Layer 7 of a small transformer language model trained on English Wikipedia (13 layers, counted from 0, width 128).
Take only the direct path to the model's output, skipping the later layers: a vector added to the residual stream pushes a token's score in proportion to its dot product with that token's output vector.

Output vectors of the tokens that the questions are about. A number n stands for (n - 500) times 0.004.
"bs": 852,250,405,486,481,502,439,487,512,632,497,344,699,423,772,483,353,663,415,315,584,523,567,414,610,330,571,444,505,343,552,291,563,605,331,650,376,545,486,759,572,466,619,525,378,539,676,636,587,312,526,406,350,404,451,426,436,393,619,456,500,642,559,613,347,426,324,445,541,451,589,682,681,646,620,769,610,444,478,497,344,379,508,665,350,694,585,396,331,591,540,589,467,279,469,529,419,391,519,802,635,328,384,372,546,470,414,411,447,493,516,490,510,452,681,427,435,369,377,464,540,469,595,535,767,584,400,483
"ront": 476,339,340,604,662,359,609,691,332,629,477,342,412,424,611,306,422,626,581,283,237,554,385,600,665,450,486,539,700,511,578,294,530,514,410,626,366,613,646,670,380,315,579,461,533,393,333,549,407,461,556,504,579,397,624,653,519,495,589,573,500,407,435,660,283,506,551,543,580,622,447,540,338,604,267,389,573,529,649,494,390,648,431,536,410,523,475,490,464,562,562,611,363,353,623,452,422,403,609,616,633,483,599,554,527,588,313,499,427,555,584,420,366,513,456,482,564,324,418,410,531,505,465,492,444,575,331,399
"ulpt": 541,406,520,422,571,486,494,498,488,581,545,392,365,568,529,467,351,579,593,259,436,595,338,480,567,597,485,525,377,542,620,433,545,664,310,557,280,450,482,657,454,402,516,599,435,261,537,631,467,366,546,303,398,432,526,552,569,611,556,392,500,822,483,533,258,357,397,490,567,477,368,643,206,336,514,349,520,566,420,321,403,687,411,360,387,365,449,365,357,508,561,572,242,475,411,394,395,428,612,499,497,459,531,618,590,538,333,633,656,529,487,394,403,289,571,339,542,541,612,576,642,518,519,630,575,520,320,213
"irection": 595,323,635,639,532,619,519,663,632,661,600,324,415,390,506,515,376,538,500,368,398,504,557,636,717,441,390,507,457,374,770,464,507,590,545,698,433,640,566,732,509,326,562,627,624,610,519,756,517,318,577,277,441,486,505,513,539,480,620,434,500,393,626,683,338,508,571,548,414,671,293,464,267,530,546,471,577,354,576,410,326,583,393,566,466,509,440,456,628,506,655,645,574,659,559,612,613,450,612,535,406,561,653,737,498,381,454,617,602,509,733,388,468,194,721,533,715,456,662,458,518,578,488,514,390,464,370,376
"ged": 720,522,521,547,721,585,584,443,394,622,602,512,367,377,520,426,532,547,477,297,271,549,505,611,624,228,449,548,431,428,588,369,473,491,386,798,367,613,502,797,680,487,669,645,628,712,600,649,585,696,526,593,533,320,553,490,474,641,591,618,500,620,372,700,423,402,524,545,582,492,457,581,547,552,637,490,716,573,754,169,271,708,374,530,343,551,579,387,307,462,607,535,341,319,604,472,496,535,572,674,508,471,650,386,514,409,420,590,364,548,572,389,407,484,659,536,674,603,526,572,521,538,407,460,769,571,467,364
"onies": 676,364,620,518,604,414,485,508,560,492,694,467,542,480,697,564,563,550,674,149,409,559,482,649,631,568,486,584,380,421,552,426,561,567,355,463,459,591,316,721,610,436,564,560,504,290,291,619,464,284,451,621,479,433,479,397,657,530,423,483,500,386,636,444,309,399,338,335,450,542,556,563,448,526,525,492,483,389,536,502,249,627,245,504,374,386,603,315,452,526,703,610,382,325,475,275,477,268,643,556,738,564,309,631,492,479,282,614,532,374,611,452,342,345,711,506,474,544,435,402,447,519,313,593,594,662,491,575
"stituency": 786,357,580,559,619,683,529,688,706,526,566,275,557,526,581,642,345,639,545,387,650,640,417,494,467,565,580,502,564,436,578,371,578,463,642,578,297,459,470,705,622,351,557,727,517,633,398,725,626,462,705,342,368,340,524,456,669,400,441,344,500,813,560,423,169,323,446,519,678,516,429,589,460,469,594,476,623,529,575,371,468,348,427,579,422,311,372,383,568,582,593,513,572,650,602,480,518,645,432,450,493,399,620,608,552,387,405,611,364,533,365,321,342,479,700,570,644,479,478,539,818,534,156,566,380,599,631,177
"ain": 503,616,516,583,413,575,619,470,667,588,536,429,485,463,474,441,446,605,368,480,456,498,408,603,586,708,458,475,549,545,458,625,472,494,627,747,520,444,554,569,367,369,435,336,551,248,494,609,541,279,533,350,534,397,404,575,530,560,454,538,500,571,555,511,361,467,464,502,466,585,459,442,550,497,515,457,614,478,464,506,459,546,540,492,447,334,519,390,395,479,602,641,452,568,608,555,366,499,620,639,494,370,353,388,409,453,604,452,412,449,560,480,469,354,378,552,684,605,613,448,651,521,533,481,614,470,492,573
" cert": 540,390,591,592,485,612,622,614,621,696,622,527,382,469,559,493,492,531,541,340,483,527,675,593,462,544,458,530,495,424,427,477,605,539,355,855,425,622,404,614,698,463,557,976,537,498,353,618,515,409,520,476,580,518,548,435,600,546,422,462,500,553,570,560,452,429,421,596,426,534,376,535,385,300,508,528,666,640,689,517,490,559,439,446,364,525,194,256,545,717,641,571,532,260,521,430,483,348,621,475,652,692,534,487,571,593,398,562,553,578,415,475,421,529,607,479,586,392,527,476,516,529,453,458,541,526,561,362
"ology": 666,262,630,382,655,508,542,512,623,516,582,231,265,563,737,484,550,829,648,373,553,620,538,467,667,544,570,335,396,454,324,395,620,391,405,630,430,772,496,482,521,499,412,447,518,371,461,548,539,569,429,406,552,507,645,600,488,447,393,547,500,475,499,745,390,436,527,561,562,614,571,478,317,405,479,434,493,568,594,489,359,633,468,364,468,422,688,321,495,439,582,588,540,507,483,379,414,524,609,534,508,370,361,674,535,629,369,526,455,534,585,497,474,513,701,527,374,420,551,324,553,454,306,451,475,714,339,364
"mat": 692,499,672,457,559,526,562,404,529,493,569,332,451,552,498,415,494,649,588,328,551,525,624,538,612,471,444,416,352,422,421,393,645,562,533,632,536,421,429,566,634,485,636,470,409,507,464,716,590,581,501,460,312,485,488,471,491,482,440,533,500,596,416,598,355,586,440,566,671,426,554,604,383,405,528,524,763,424,486,379,391,659,581,535,417,440,594,461,398,365,654,548,404,328,407,592,448,419,597,516,614,609,631,640,417,541,395,315,527,456,554,358,429,247,601,542,440,519,476,337,535,576,354,622,490,410,412,357
" respectively": 521,341,352,632,638,829,492,597,547,756,562,324,449,496,694,434,237,571,568,225,595,506,479,457,549,364,425,604,375,405,765,527,380,590,680,592,549,623,418,719,492,547,500,731,571,468,499,573,521,393,498,585,214,347,464,421,633,376,601,585,500,515,547,378,462,359,514,477,400,603,385,636,361,558,433,621,435,462,323,333,509,465,340,411,373,724,345,440,405,528,424,767,481,313,418,492,323,425,654,542,732,633,540,567,507,671,385,631,416,589,668,432,405,543,604,621,761,547,445,467,595,668,384,532,528,519,439,315
").\n\n": 506,430,508,588,629,638,654,473,521,539,587,252,392,416,582,504,284,554,583,545,539,378,445,362,546,415,527,535,399,486,559,497,383,482,348,595,596,571,379,709,564,415,518,821,614,426,558,488,494,531,383,491,486,405,374,417,618,401,479,468,500,595,740,392,448,313,671,357,575,596,536,577,376,499,528,476,466,567,536,374,446,571,379,394,441,669,428,565,408,620,458,848,469,349,548,671,493,397,544,488,723,651,608,506,435,653,506,480,508,502,576,409,342,312,572,708,524,476,499,409,482,641,556,593,511,379,402,274
"ources": 415,547,549,488,557,557,434,643,518,474,485,369,375,583,695,367,545,649,516,233,526,782,467,504,639,555,589,515,358,434,648,222,507,451,589,596,294,531,616,705,645,431,609,585,367,271,470,664,351,442,515,444,342,404,648,410,598,612,480,432,500,702,542,585,294,431,557,521,550,370,432,553,372,598,429,699,518,436,423,389,445,313,432,566,313,531,182,428,399,416,651,648,517,509,519,474,510,262,649,495,575,471,407,419,468,497,387,556,569,636,731,193,477,485,693,302,496,358,421,328,684,368,188,588,568,752,267,339

Output weights of attention head 2. The head adds the sum of these rows, row i times number i of z. A number n stands for (n - 500) times 0.00092.
o0: 602,536,516,677,480,529,518,426,345,542,609,513,433,250,465,534,353,415,663,407,605,638,477,684,632,417,425,401,556,494,717,559,504,579,756,556,595,325,565,353,347,486,543,496,628,563,643,577,666,602,408,654,553,423,448,528,678,510,542,680,490,711,415,294,257,508,706,235,434,635,548,394,503,581,632,393,521,565,697,558,501,330,537,452,311,413,526,463,464,398,400,777,599,672,652,457,538,644,489,657,790,727,659,522,430,665,326,598,505,505,379,538,568,279,616,559,637,605,599,576,616,748,564,652,556,434,512,454
o1: 508,575,294,735,452,430,290,579,826,415,408,622,578,305,577,533,507,713,530,479,590,673,334,621,529,528,359,548,423,503,487,531,552,311,444,416,485,616,634,540,574,363,542,395,590,504,461,486,583,320,495,511,468,655,536,581,611,507,444,495,834,487,419,449,495,493,683,500,413,409,481,454,521,671,513,564,676,329,474,456,466,735,554,376,472,577,641,547,558,649,579,373,442,520,596,192,671,378,599,628,547,687,324,465,402,329,391,590,417,595,392,552,616,480,649,599,642,583,790,592,455,498,764,525,376,665,622,541
o2: 570,469,486,628,616,325,356,552,664,592,527,515,499,524,483,370,543,399,462,537,546,563,623,679,296,270,478,546,579,418,578,346,389,430,599,386,544,625,540,669,427,385,386,441,519,745,557,375,621,498,482,609,396,583,577,610,477,431,554,590,546,284,417,529,652,664,334,402,415,843,529,414,510,442,526,639,506,321,521,371,367,508,489,363,638,615,531,650,582,505,376,519,567,787,298,380,451,520,347,528,565,301,786,339,475,463,455,399,563,407,459,547,269,353,602,621,398,471,460,529,480,311,560,465,449,388,610,487
o3: 551,429,631,417,643,540,554,597,847,396,398,480,435,456,462,473,558,622,565,259,377,414,314,513,439,492,485,367,297,622,512,486,622,630,458,330,242,458,403,487,509,275,626,362,507,606,293,630,568,522,525,639,539,424,439,791,596,316,538,537,297,572,508,561,354,604,568,364,349,615,442,504,377,381,425,599,402,355,456,434,672,559,474,549,299,438,461,510,371,481,325,513,468,565,211,460,600,520,693,553,289,422,552,531,331,580,215,355,662,514,239,493,290,477,222,203,634,567,484,421,447,641,418,461,287,563,488,461
o4: 483,371,545,587,607,406,520,524,343,249,340,653,348,623,516,411,641,645,446,567,565,491,572,257,511,549,706,271,615,616,496,609,370,476,721,351,505,497,550,532,469,480,547,486,428,490,365,427,476,447,599,463,614,545,690,691,476,397,258,324,472,381,460,321,499,557,630,734,233,429,556,292,525,628,357,394,476,605,437,599,522,490,659,291,554,402,764,544,461,493,570,492,250,404,442,410,547,390,707,605,508,448,681,396,536,388,537,421,689,574,698,455,570,638,380,355,438,303,597,543,603,445,536,387,435,697,503,620
o5: 235,360,451,761,517,508,427,773,581,186,452,516,408,339,665,343,400,651,555,208,570,602,648,565,437,555,399,572,403,561,319,350,569,468,146,334,547,363,327,447,533,443,379,448,352,485,518,433,653,419,288,569,436,484,359,458,378,607,657,546,747,675,778,460,408,329,681,461,494,429,527,516,362,679,783,621,674,435,492,414,473,460,539,419,499,544,502,209,471,440,587,775,222,577,703,511,527,342,610,555,444,619,373,568,564,589,392,541,637,456,393,615,381,427,545,354,368,538,736,529,469,423,690,341,474,346,450,446
o6: 550,517,468,450,540,651,595,460,630,286,607,475,532,629,331,500,367,426,364,459,602,620,329,539,396,274,566,568,317,574,716,624,456,594,491,438,523,407,725,366,434,425,375,698,543,410,382,716,196,501,797,531,456,506,251,533,486,508,644,523,335,137,589,568,186,412,473,432,558,506,500,530,450,546,454,478,273,543,609,411,490,523,652,547,739,376,618,479,550,348,508,649,543,477,396,482,498,755,577,566,349,297,431,492,366,545,299,410,423,513,520,597,592,501,536,473,466,647,480,597,539,368,635,580,437,365,482,575
o7: 430,668,615,392,556,354,575,692,505,610,578,718,757,615,530,624,429,416,369,395,282,519,457,609,633,688,434,564,455,394,517,458,682,487,583,384,459,378,546,552,484,393,509,465,534,611,611,407,443,512,518,475,574,484,411,561,432,578,722,470,236,427,608,625,289,253,548,630,652,520,453,380,650,619,490,556,610,495,392,419,547,535,522,418,392,608,710,713,505,654,521,577,569,343,394,612,577,327,611,483,699,296,489,498,691,432,756,587,636,738,771,387,859,301,255,757,585,515,421,443,587,528,638,650,701,611,747,466
o8: 401,351,373,663,662,675,476,625,520,700,608,706,649,551,413,439,397,526,635,604,470,345,381,552,490,489,490,498,450,619,661,510,496,624,460,546,430,402,562,652,307,227,466,535,724,314,587,465,261,597,506,518,529,509,368,403,684,475,594,525,735,625,634,656,269,467,511,373,443,536,434,632,463,766,559,432,583,463,571,657,271,653,585,379,304,806,564,672,636,425,251,489,564,622,693,540,346,359,442,370,568,493,403,581,468,469,255,479,502,681,684,354,547,307,455,593,460,760,543,548,390,547,519,492,415,279,564,798
o9: 675,756,576,392,424,464,635,304,437,519,577,455,550,554,442,535,478,182,289,448,548,671,424,344,416,370,717,673,445,612,459,537,607,576,480,552,582,414,333,412,419,597,502,503,577,557,518,704,402,580,645,501,554,504,478,437,404,375,541,480,452,539,454,523,462,798,509,502,364,405,559,506,563,407,718,401,520,482,674,534,505,468,922,465,647,446,523,563,530,592,369,478,514,755,564,395,457,485,481,520,504,459,517,366,667,399,473,531,450,616,648,469,657,493,554,546,249,458,300,581,457,387,221,501,498,329,520,406
o10: 527,644,464,862,492,513,646,505,322,378,398,409,566,316,453,477,597,683,641,329,716,333,627,613,583,571,388,570,404,503,473,655,357,691,705,414,667,415,548,513,602,416,668,546,556,616,453,638,533,726,361,663,698,421,367,288,475,416,349,490,296,462,417,351,550,379,352,398,440,595,378,541,459,361,451,661,472,606,538,543,520,589,350,340,589,430,600,274,433,163,578,432,398,485,614,472,564,361,651,372,659,547,499,479,446,422,461,530,522,506,553,555,637,749,443,436,694,700,476,752,401,450,422,468,569,329,530,563
o11: 525,551,521,283,411,585,511,595,433,441,645,375,615,399,507,313,506,497,423,546,267,471,583,478,586,385,484,661,556,452,507,348,421,350,319,390,561,807,355,523,535,573,593,645,573,593,537,540,462,482,433,481,575,451,374,314,504,545,335,469,642,481,381,583,713,126,504,668,710,501,473,392,424,553,359,511,360,711,386,565,555,607,173,438,398,429,408,343,423,478,876,486,556,344,567,645,588,484,482,581,585,510,524,448,407,482,492,389,531,478,641,536,549,510,573,505,649,391,623,525,595,645,598,587,376,570,562,572
o12: 490,404,484,557,396,415,555,560,517,762,615,441,449,511,539,493,404,408,617,558,634,438,650,522,591,377,600,599,616,530,450,377,546,544,510,421,531,339,409,548,413,482,661,419,431,612,511,499,594,534,540,447,476,444,563,527,643,377,607,599,436,587,472,416,264,459,535,568,605,389,417,307,745,648,696,595,537,436,307,498,491,730,596,475,611,489,605,346,521,448,443,577,422,581,658,646,466,581,317,503,597,438,431,571,465,392,314,446,517,419,282,433,633,392,494,594,324,537,568,710,499,583,579,458,283,323,652,550
o13: 358,619,197,449,532,473,471,460,608,633,512,737,717,670,576,702,574,524,595,640,520,438,657,623,559,638,343,642,591,206,469,356,547,371,581,611,458,435,564,331,476,427,359,578,656,476,677,309,510,607,601,463,755,714,808,525,523,566,496,372,650,475,638,466,531,617,486,403,616,442,419,444,483,570,521,577,629,518,371,424,651,432,455,588,309,581,489,521,730,339,417,744,507,456,343,596,636,448,573,740,547,273,646,522,443,350,422,468,541,631,413,621,517,463,463,400,370,609,646,667,564,587,478,660,428,690,581,288
o14: 391,584,618,262,503,598,548,598,640,339,397,594,487,279,520,516,610,542,368,469,380,326,466,610,429,589,806,518,573,430,344,595,533,523,453,716,522,494,479,489,412,720,395,526,689,470,649,411,294,652,460,581,608,371,419,360,617,448,557,437,468,644,282,531,227,397,528,508,426,660,426,525,635,504,757,397,666,373,458,476,632,529,512,585,675,225,481,489,508,360,567,379,439,376,494,512,522,253,573,499,648,371,503,313,673,405,492,700,511,693,478,236,496,637,506,441,490,528,634,630,518,457,579,385,459,515,466,325
o15: 630,329,383,553,522,421,528,455,780,434,624,419,523,629,463,243,460,622,584,526,544,392,611,474,493,273,409,583,430,673,441,416,425,446,578,479,620,547,555,547,540,573,529,613,548,405,485,688,398,407,467,605,617,416,453,383,438,572,265,552,273,579,332,476,149,549,395,583,562,707,590,503,533,597,568,335,584,572,266,739,486,697,390,507,302,519,376,419,323,522,574,592,545,722,821,547,521,768,537,689,665,459,444,525,252,604,210,482,439,294,562,547,467,578,500,633,601,543,532,447,685,379,400,441,367,443,427,493
o16: 387,373,424,432,696,503,473,379,394,532,507,337,516,512,499,574,487,272,640,470,610,370,624,456,322,479,615,730,712,499,518,572,523,718,384,712,481,594,261,396,497,543,500,629,571,404,411,456,514,463,504,357,428,337,304,529,559,602,652,477,674,297,532,636,749,408,821,446,417,403,809,598,431,308,462,645,691,350,483,458,549,655,613,434,513,471,503,594,410,662,432,538,400,654,309,383,364,366,491,613,488,666,470,153,545,487,483,340,582,499,582,737,587,648,433,552,454,859,487,543,507,574,400,512,489,636,435,712
o17: 546,459,262,668,523,509,523,463,794,465,318,614,495,356,582,367,690,460,481,592,657,456,433,326,472,222,379,549,429,382,696,501,563,564,400,630,279,457,327,702,420,422,517,275,627,409,611,592,600,236,524,567,533,699,504,575,495,590,329,652,339,512,662,586,559,430,534,475,492,420,614,514,521,348,692,434,594,347,597,281,704,293,678,607,425,503,381,459,323,631,581,472,536,625,245,412,492,352,406,508,585,565,764,341,368,295,575,517,619,545,604,747,345,458,541,658,578,379,515,502,230,352,671,280,470,477,463,360
o18: 446,641,251,704,471,615,409,653,661,533,570,730,615,438,499,354,619,724,459,286,415,384,440,470,592,545,304,369,574,497,638,326,283,253,536,505,570,546,507,627,394,545,679,309,472,230,562,626,421,459,451,377,546,623,425,324,222,610,567,824,382,669,421,518,676,373,365,668,529,656,386,421,144,425,459,479,507,422,616,304,639,447,675,288,461,658,770,768,471,574,510,503,481,371,416,733,540,355,505,423,665,254,554,616,458,575,641,318,194,790,644,308,529,268,523,558,507,524,481,471,380,449,328,514,615,597,547,607
o19: 639,332,418,264,517,607,420,396,607,642,624,502,428,535,581,551,494,563,599,725,834,510,610,553,453,166,369,410,407,464,446,539,469,635,482,424,430,645,560,521,625,573,544,569,498,555,528,634,373,586,565,406,280,342,557,281,498,419,272,492,483,612,432,494,566,490,616,595,334,685,603,677,457,544,544,492,531,501,521,632,355,587,679,650,449,430,430,686,432,520,338,656,467,593,239,324,442,526,534,371,465,398,644,489,447,721,492,582,315,545,370,424,558,371,557,345,447,558,454,499,463,461,705,438,851,423,649,452
o20: 442,519,367,564,595,414,463,572,297,560,523,630,573,411,382,365,714,527,484,333,337,523,452,737,419,448,584,449,550,581,421,545,485,363,327,535,729,737,670,519,460,641,585,390,629,476,587,614,414,357,567,562,345,437,550,488,464,677,534,458,160,402,586,569,417,491,476,623,351,685,416,679,757,261,614,481,833,421,301,320,569,631,578,419,288,598,507,398,605,441,396,255,392,527,539,543,608,403,420,356,555,459,578,512,473,329,531,402,569,541,424,212,418,508,410,619,466,593,423,547,371,472,381,269,415,598,539,334
o21: 420,490,571,548,456,414,650,393,299,359,397,504,433,469,571,382,510,561,360,434,595,317,679,527,529,511,505,437,532,462,470,637,499,426,560,422,624,692,392,335,449,476,431,393,554,392,684,390,462,590,530,598,567,324,496,646,436,323,560,558,598,535,537,317,550,694,405,534,622,502,590,426,614,372,352,550,430,575,581,496,669,488,753,489,578,486,461,303,323,521,441,385,386,524,430,412,381,398,560,673,500,329,508,668,494,254,674,453,527,305,400,275,497,550,536,417,609,356,484,445,531,432,650,637,441,500,624,354
o22: 547,500,652,480,643,398,458,595,576,503,408,734,404,459,649,651,427,521,445,586,443,424,387,535,503,558,482,403,546,306,788,600,590,283,521,409,601,368,553,499,484,252,484,300,616,308,213,342,390,372,362,590,563,507,232,487,292,578,513,475,665,462,610,362,612,522,427,592,356,511,585,480,539,523,435,614,643,677,660,611,567,535,563,571,442,493,590,417,237,364,567,479,358,490,460,458,394,464,503,412,577,305,511,267,513,437,424,440,388,502,698,560,493,331,438,653,535,571,500,502,466,416,655,656,577,459,302,635
o23: 614,655,444,486,455,456,452,146,442,451,499,385,484,625,345,543,621,412,317,566,499,402,289,368,684,425,673,479,162,413,444,454,518,630,471,544,797,448,582,495,662,530,653,495,744,614,407,540,378,507,537,431,544,265,666,668,358,662,606,452,530,457,534,667,721,682,543,390,634,373,571,549,578,347,351,589,439,408,624,393,591,660,607,486,518,555,167,489,337,580,397,263,377,448,483,537,436,718,326,499,398,565,479,325,488,415,560,649,370,450,301,297,547,399,660,521,296,611,577,444,432,564,534,609,691,406,606,336
o24: 627,512,405,482,498,484,415,455,527,320,617,629,662,438,220,258,387,672,411,463,679,559,485,402,458,765,515,685,458,249,442,515,366,786,319,386,776,567,755,534,531,540,432,583,524,357,455,610,431,405,597,451,516,485,425,469,644,549,551,535,501,555,599,339,614,688,438,418,439,553,521,580,285,420,551,368,342,523,644,574,511,749,427,388,625,403,408,345,484,511,639,531,753,611,478,432,345,577,471,612,275,573,512,427,519,399,296,471,611,515,491,540,578,409,451,418,600,483,408,452,424,705,520,385,597,509,474,472
o25: 659,506,560,494,578,341,417,482,594,552,481,625,256,503,427,550,715,371,557,482,218,292,261,476,565,400,521,540,516,349,273,413,523,468,501,531,416,569,585,591,545,474,629,430,452,408,603,245,322,508,447,667,432,686,469,555,696,466,603,599,525,288,643,614,705,578,589,526,451,486,589,472,482,585,404,400,352,615,471,330,515,408,598,512,404,644,483,605,495,345,596,487,545,537,332,557,171,516,571,480,414,526,454,439,700,852,678,340,408,669,569,498,347,545,397,613,429,574,314,280,331,461,452,602,597,518,661,472
o26: 778,409,559,649,540,467,536,477,442,678,523,490,383,494,661,499,453,581,679,473,539,427,502,458,285,767,569,548,749,503,410,579,534,629,503,492,736,576,384,563,357,509,596,582,482,389,646,627,377,473,671,499,493,549,519,388,643,395,564,437,688,482,663,417,717,624,565,759,417,389,631,554,547,547,603,380,510,671,420,296,589,723,364,558,247,424,637,479,608,543,404,290,660,735,860,431,664,465,497,526,463,540,598,510,421,536,466,546,562,536,558,392,181,606,553,646,416,577,385,562,573,486,641,193,525,327,448,509
o27: 657,494,422,442,566,507,480,281,511,464,401,267,745,474,523,605,622,516,379,467,402,472,656,372,222,543,612,422,537,439,251,478,448,491,539,439,429,636,366,402,598,403,372,421,390,586,648,521,501,496,634,391,577,586,365,613,554,544,391,439,544,581,552,373,453,310,488,452,296,408,623,378,418,382,625,370,458,414,423,232,573,306,612,384,459,398,421,470,348,518,537,219,478,493,321,603,492,496,514,547,468,446,601,245,308,437,544,172,676,565,533,163,526,589,437,346,244,637,564,637,479,527,546,434,466,527,289,517
o28: 362,375,231,612,649,471,533,431,410,617,480,351,390,666,443,331,547,329,373,375,504,359,359,622,472,387,527,280,582,464,609,539,528,525,421,516,312,357,408,548,519,577,766,579,509,754,562,456,378,659,475,592,455,410,310,452,508,445,439,476,647,387,474,549,387,549,617,565,503,610,644,515,407,552,402,606,389,391,402,242,500,572,359,374,411,547,471,565,588,751,386,531,519,500,394,419,517,455,437,450,520,452,730,422,669,638,557,371,662,489,339,697,479,437,435,559,398,637,403,416,461,527,476,435,596,317,368,439
o29: 376,536,322,431,466,431,489,614,502,330,489,467,586,510,484,555,434,586,436,507,444,636,498,504,648,603,294,407,576,219,299,353,376,414,706,486,396,571,633,541,378,575,496,291,576,250,385,378,624,422,494,508,676,451,513,450,565,543,607,485,485,509,598,436,559,614,454,415,665,303,611,483,751,595,384,489,635,683,184,184,326,556,443,636,505,443,700,702,330,388,542,402,396,421,563,429,422,469,549,541,584,393,484,662,462,573,560,453,561,490,672,516,602,648,417,454,613,339,435,411,544,459,557,364,573,586,378,347
o30: 489,732,637,539,566,565,390,542,606,497,546,566,446,451,522,535,653,385,664,556,435,444,531,559,503,411,386,635,439,293,588,527,635,307,360,387,390,506,623,329,261,646,534,669,543,703,389,322,584,548,332,449,663,539,293,600,505,652,622,502,634,409,426,657,438,542,363,421,359,859,663,383,724,386,218,504,690,306,804,574,659,411,553,401,526,186,572,436,704,463,500,516,349,654,444,27,529,556,802,468,387,335,522,516,599,425,786,275,404,558,332,594,749,424,519,566,319,618,591,473,530,363,447,578,373,596,667,382
o31: 304,287,660,392,521,321,404,734,691,389,408,555,193,375,540,548,272,328,522,472,371,647,416,422,437,595,431,299,317,733,572,523,403,517,460,639,639,437,717,678,469,577,561,490,588,341,486,390,540,415,401,269,639,444,421,333,450,417,473,382,443,558,356,503,438,677,454,513,564,574,428,807,199,449,399,540,566,521,583,586,362,659,357,400,647,365,402,486,509,432,338,678,402,442,405,466,645,592,466,424,733,591,534,473,318,331,589,456,430,516,493,319,658,262,604,433,563,403,499,481,665,503,381,397,262,425,411,451

Each question shows a token from some text and the vector z that the head gathered there. A number n stands for (n - 500) times 0.0022.

"ito": 410,477,554,335,332,449,364,384,481,465,540,604,481,555,486,479,594,518,514,549,568,497,521,456,525,609,532,483,501,515,420,530
Pushed up most: " cert"

" and": 482,503,389,543,474,550,488,317,610,333,602,524,599,375,403,506,565,579,579,628,363,469,473,523,481,464,541,489,547,525,610,769
Pushed up most: ").\n\n"

",": 492,642,510,363,412,422,430,545,616,526,509,618,645,448,478,459,492,750,624,386,491,423,391,379,289,586,652,459,286,705,280,450
Pushed up most: "bs"

"right": 503,550,516,520,464,574,394,363,574,405,612,575,581,388,433,578,558,585,530,558,483,507,496,466,429,500,566,578,533,528,602,663
Pushed down most: "ources"

")\n": 435,573,569,503,423,436,411,398,485,468,486,558,476,553,399,451,507,521,482,558,513,418,517,536,556,571,494,514,500,584,543,500
Pushed down most: "ain"

"am": 474,472,480,480,410,510,406,494,520,384,566,542,578,439,441,577,484,541,515,551,506,444,560,487,510,541,569,533,558,535,468,621
Which three tokens does it push up most, strongest first? ").\n\n", " respectively", "onies"

" But": 338,525,502,268,600,924,171,319,610,311,536,728,682,281,448,666,498,150,389,431,845,330,425,527,371,375,487,472,246,626,326,285
Pushed up most: "onies"

"7": 535,611,513,535,525,465,408,419,498,559,582,594,435,647,518,540,481,522,465,589,761,554,459,403,461,563,539,516,433,544,418,472
Which two tokens does it push up most, strongest first? "ged", " cert"

" from": 354,493,384,607,391,671,59,341,339,422,460,486,676,503,691,759,615,399,295,618,789,353,490,309,564,380,707,443,297,434,305,461
Which two tokens does it push up most, strongest first? " cert", "stituency"

"200": 389,447,577,532,465,468,525,290,539,441,471,539,440,500,330,465,585,559,450,590,553,473,520,573,561,496,527,579,499,602,531,505
Pushed up most: "ology"

" B": 490,506,439,554,527,582,360,408,556,407,539,572,626,495,510,561,567,458,414,493,554,444,535,457,494,597,499,457,491,533,525,540
Which three tokens does it push up most, strongest first? "onies", "ront", " cert"

"-": 356,518,600,577,397,435,438,368,453,493,501,566,480,542,372,470,518,604,498,553,494,437,502,622,598,498,535,545,486,591,546,479
Pushed up most: "bs"

" with": 513,474,494,496,369,595,516,349,689,456,504,527,355,546,398,550,544,652,490,448,515,500,500,359,455,505,455,489,431,699,381,487
Pushed up most: " respectively"

" (": 417,568,572,533,425,435,431,370,479,477,485,571,467,551,386,476,500,547,491,557,488,429,507,558,574,534,498,514,507,597,537,505
Pushed up most: "ology"

" households": 466,651,398,458,517,374,442,502,563,624,406,579,444,646,329,461,523,506,480,554,640,421,482,372,476,581,493,479,488,602,583,514
Pushed down most: ").\n\n"

"196": 649,492,483,445,369,640,410,495,539,630,625,421,526,525,510,485,533,485,268,558,595,562,286,489,339,544,563,714,560,556,396,461
Pushed down most: "ront"

")": 533,512,511,522,471,470,520,489,487,504,574,598,489,678,438,577,465,521,474,558,775,558,522,444,503,626,566,494,488,603,464,436
Which two tokens does it push up most, strongest first? "ged", "ront"

"3": 480,520,451,422,421,564,347,554,553,614,487,507,603,516,424,520,577,417,350,570,546,463,540,492,352,577,748,600,673,556,386,429
Which two tokens does it push up most, strongest first? "bs", ").\n\n"

" Port": 511,629,478,533,519,413,400,413,525,567,566,581,430,579,525,522,460,506,483,591,694,520,429,425,450,575,520,524,452,589,414,479
Which two tokens does it push up most, strongest first? "ged", "ources"

"201": 504,433,527,560,367,565,485,457,548,503,598,433,433,433,421,459,512,532,494,667,594,515,360,595,428,556,419,660,450,520,436,605
Pushed up most: "mat"

" of": 411,537,456,435,512,538,383,414,520,503,520,601,570,292,429,545,472,526,548,500,564,445,349,514,562,534,576,451,499,510,597,637
Pushed up most: " cert"

"0": 466,419,563,480,366,485,476,466,604,503,605,513,452,420,416,488,547,497,460,538,580,448,455,483,499,558,541,523,507,538,458,554
Pushed up most: " respectively"

" had": 573,668,395,468,466,412,407,515,564,600,539,412,563,455,422,575,512,648,517,316,442,492,481,574,491,529,496,486,304,760,385,559
Pushed down most: " cert"

" which": 435,595,540,330,403,422,428,519,636,509,507,694,675,446,500,435,461,797,679,423,471,373,365,312,198,605,698,434,285,678,257,434
Which two tokens does it push up most, strongest first? "bs", " respectively"

" husband": 507,528,435,405,375,488,504,416,546,482,598,516,541,472,590,613,501,671,536,393,494,558,533,448,473,455,491,507,342,628,328,616
Pushed up most: "ain"

" Festival": 417,552,554,527,443,421,430,368,466,475,512,563,480,552,379,484,497,546,507,567,491,425,515,573,569,529,515,522,491,596,532,482
Pushed up most: "ology"

" ": 516,504,480,545,343,522,550,390,692,548,538,466,407,550,392,411,645,490,412,554,553,454,483,331,441,504,458,508,443,620,482,552
Pushed down most: "ged"

"4": 562,571,506,476,507,437,450,494,476,532,508,575,469,663,456,613,467,515,497,617,818,588,528,407,524,644,616,540,539,535,436,472
Pushed up most: "ged"

".": 518,496,481,485,500,413,464,335,584,535,527,552,635,445,502,399,389,607,467,464,569,387,341,374,375,551,732,539,406,404,444,632
Which three tokens does it push up most, strongest first? "stituency", "irection", " cert"

" is": 710,474,478,561,409,626,513,463,633,513,681,473,544,565,474,462,555,514,310,598,542,526,220,483,382,465,550,665,417,594,521,483
Pushed down most: "ront"

"87": 419,417,479,438,358,398,499,302,509,671,456,602,323,527,440,522,470,589,536,667,591,437,523,379,360,618,455,622,476,668,393,591
Which three tokens does it push up most, strongest first? "ources", "bs", "ology"

"1": 489,508,423,485,368,577,404,397,520,471,516,467,489,531,456,457,575,606,530,592,552,518,506,514,452,604,468,588,497,495,519,623
Pushed up most: ").\n\n"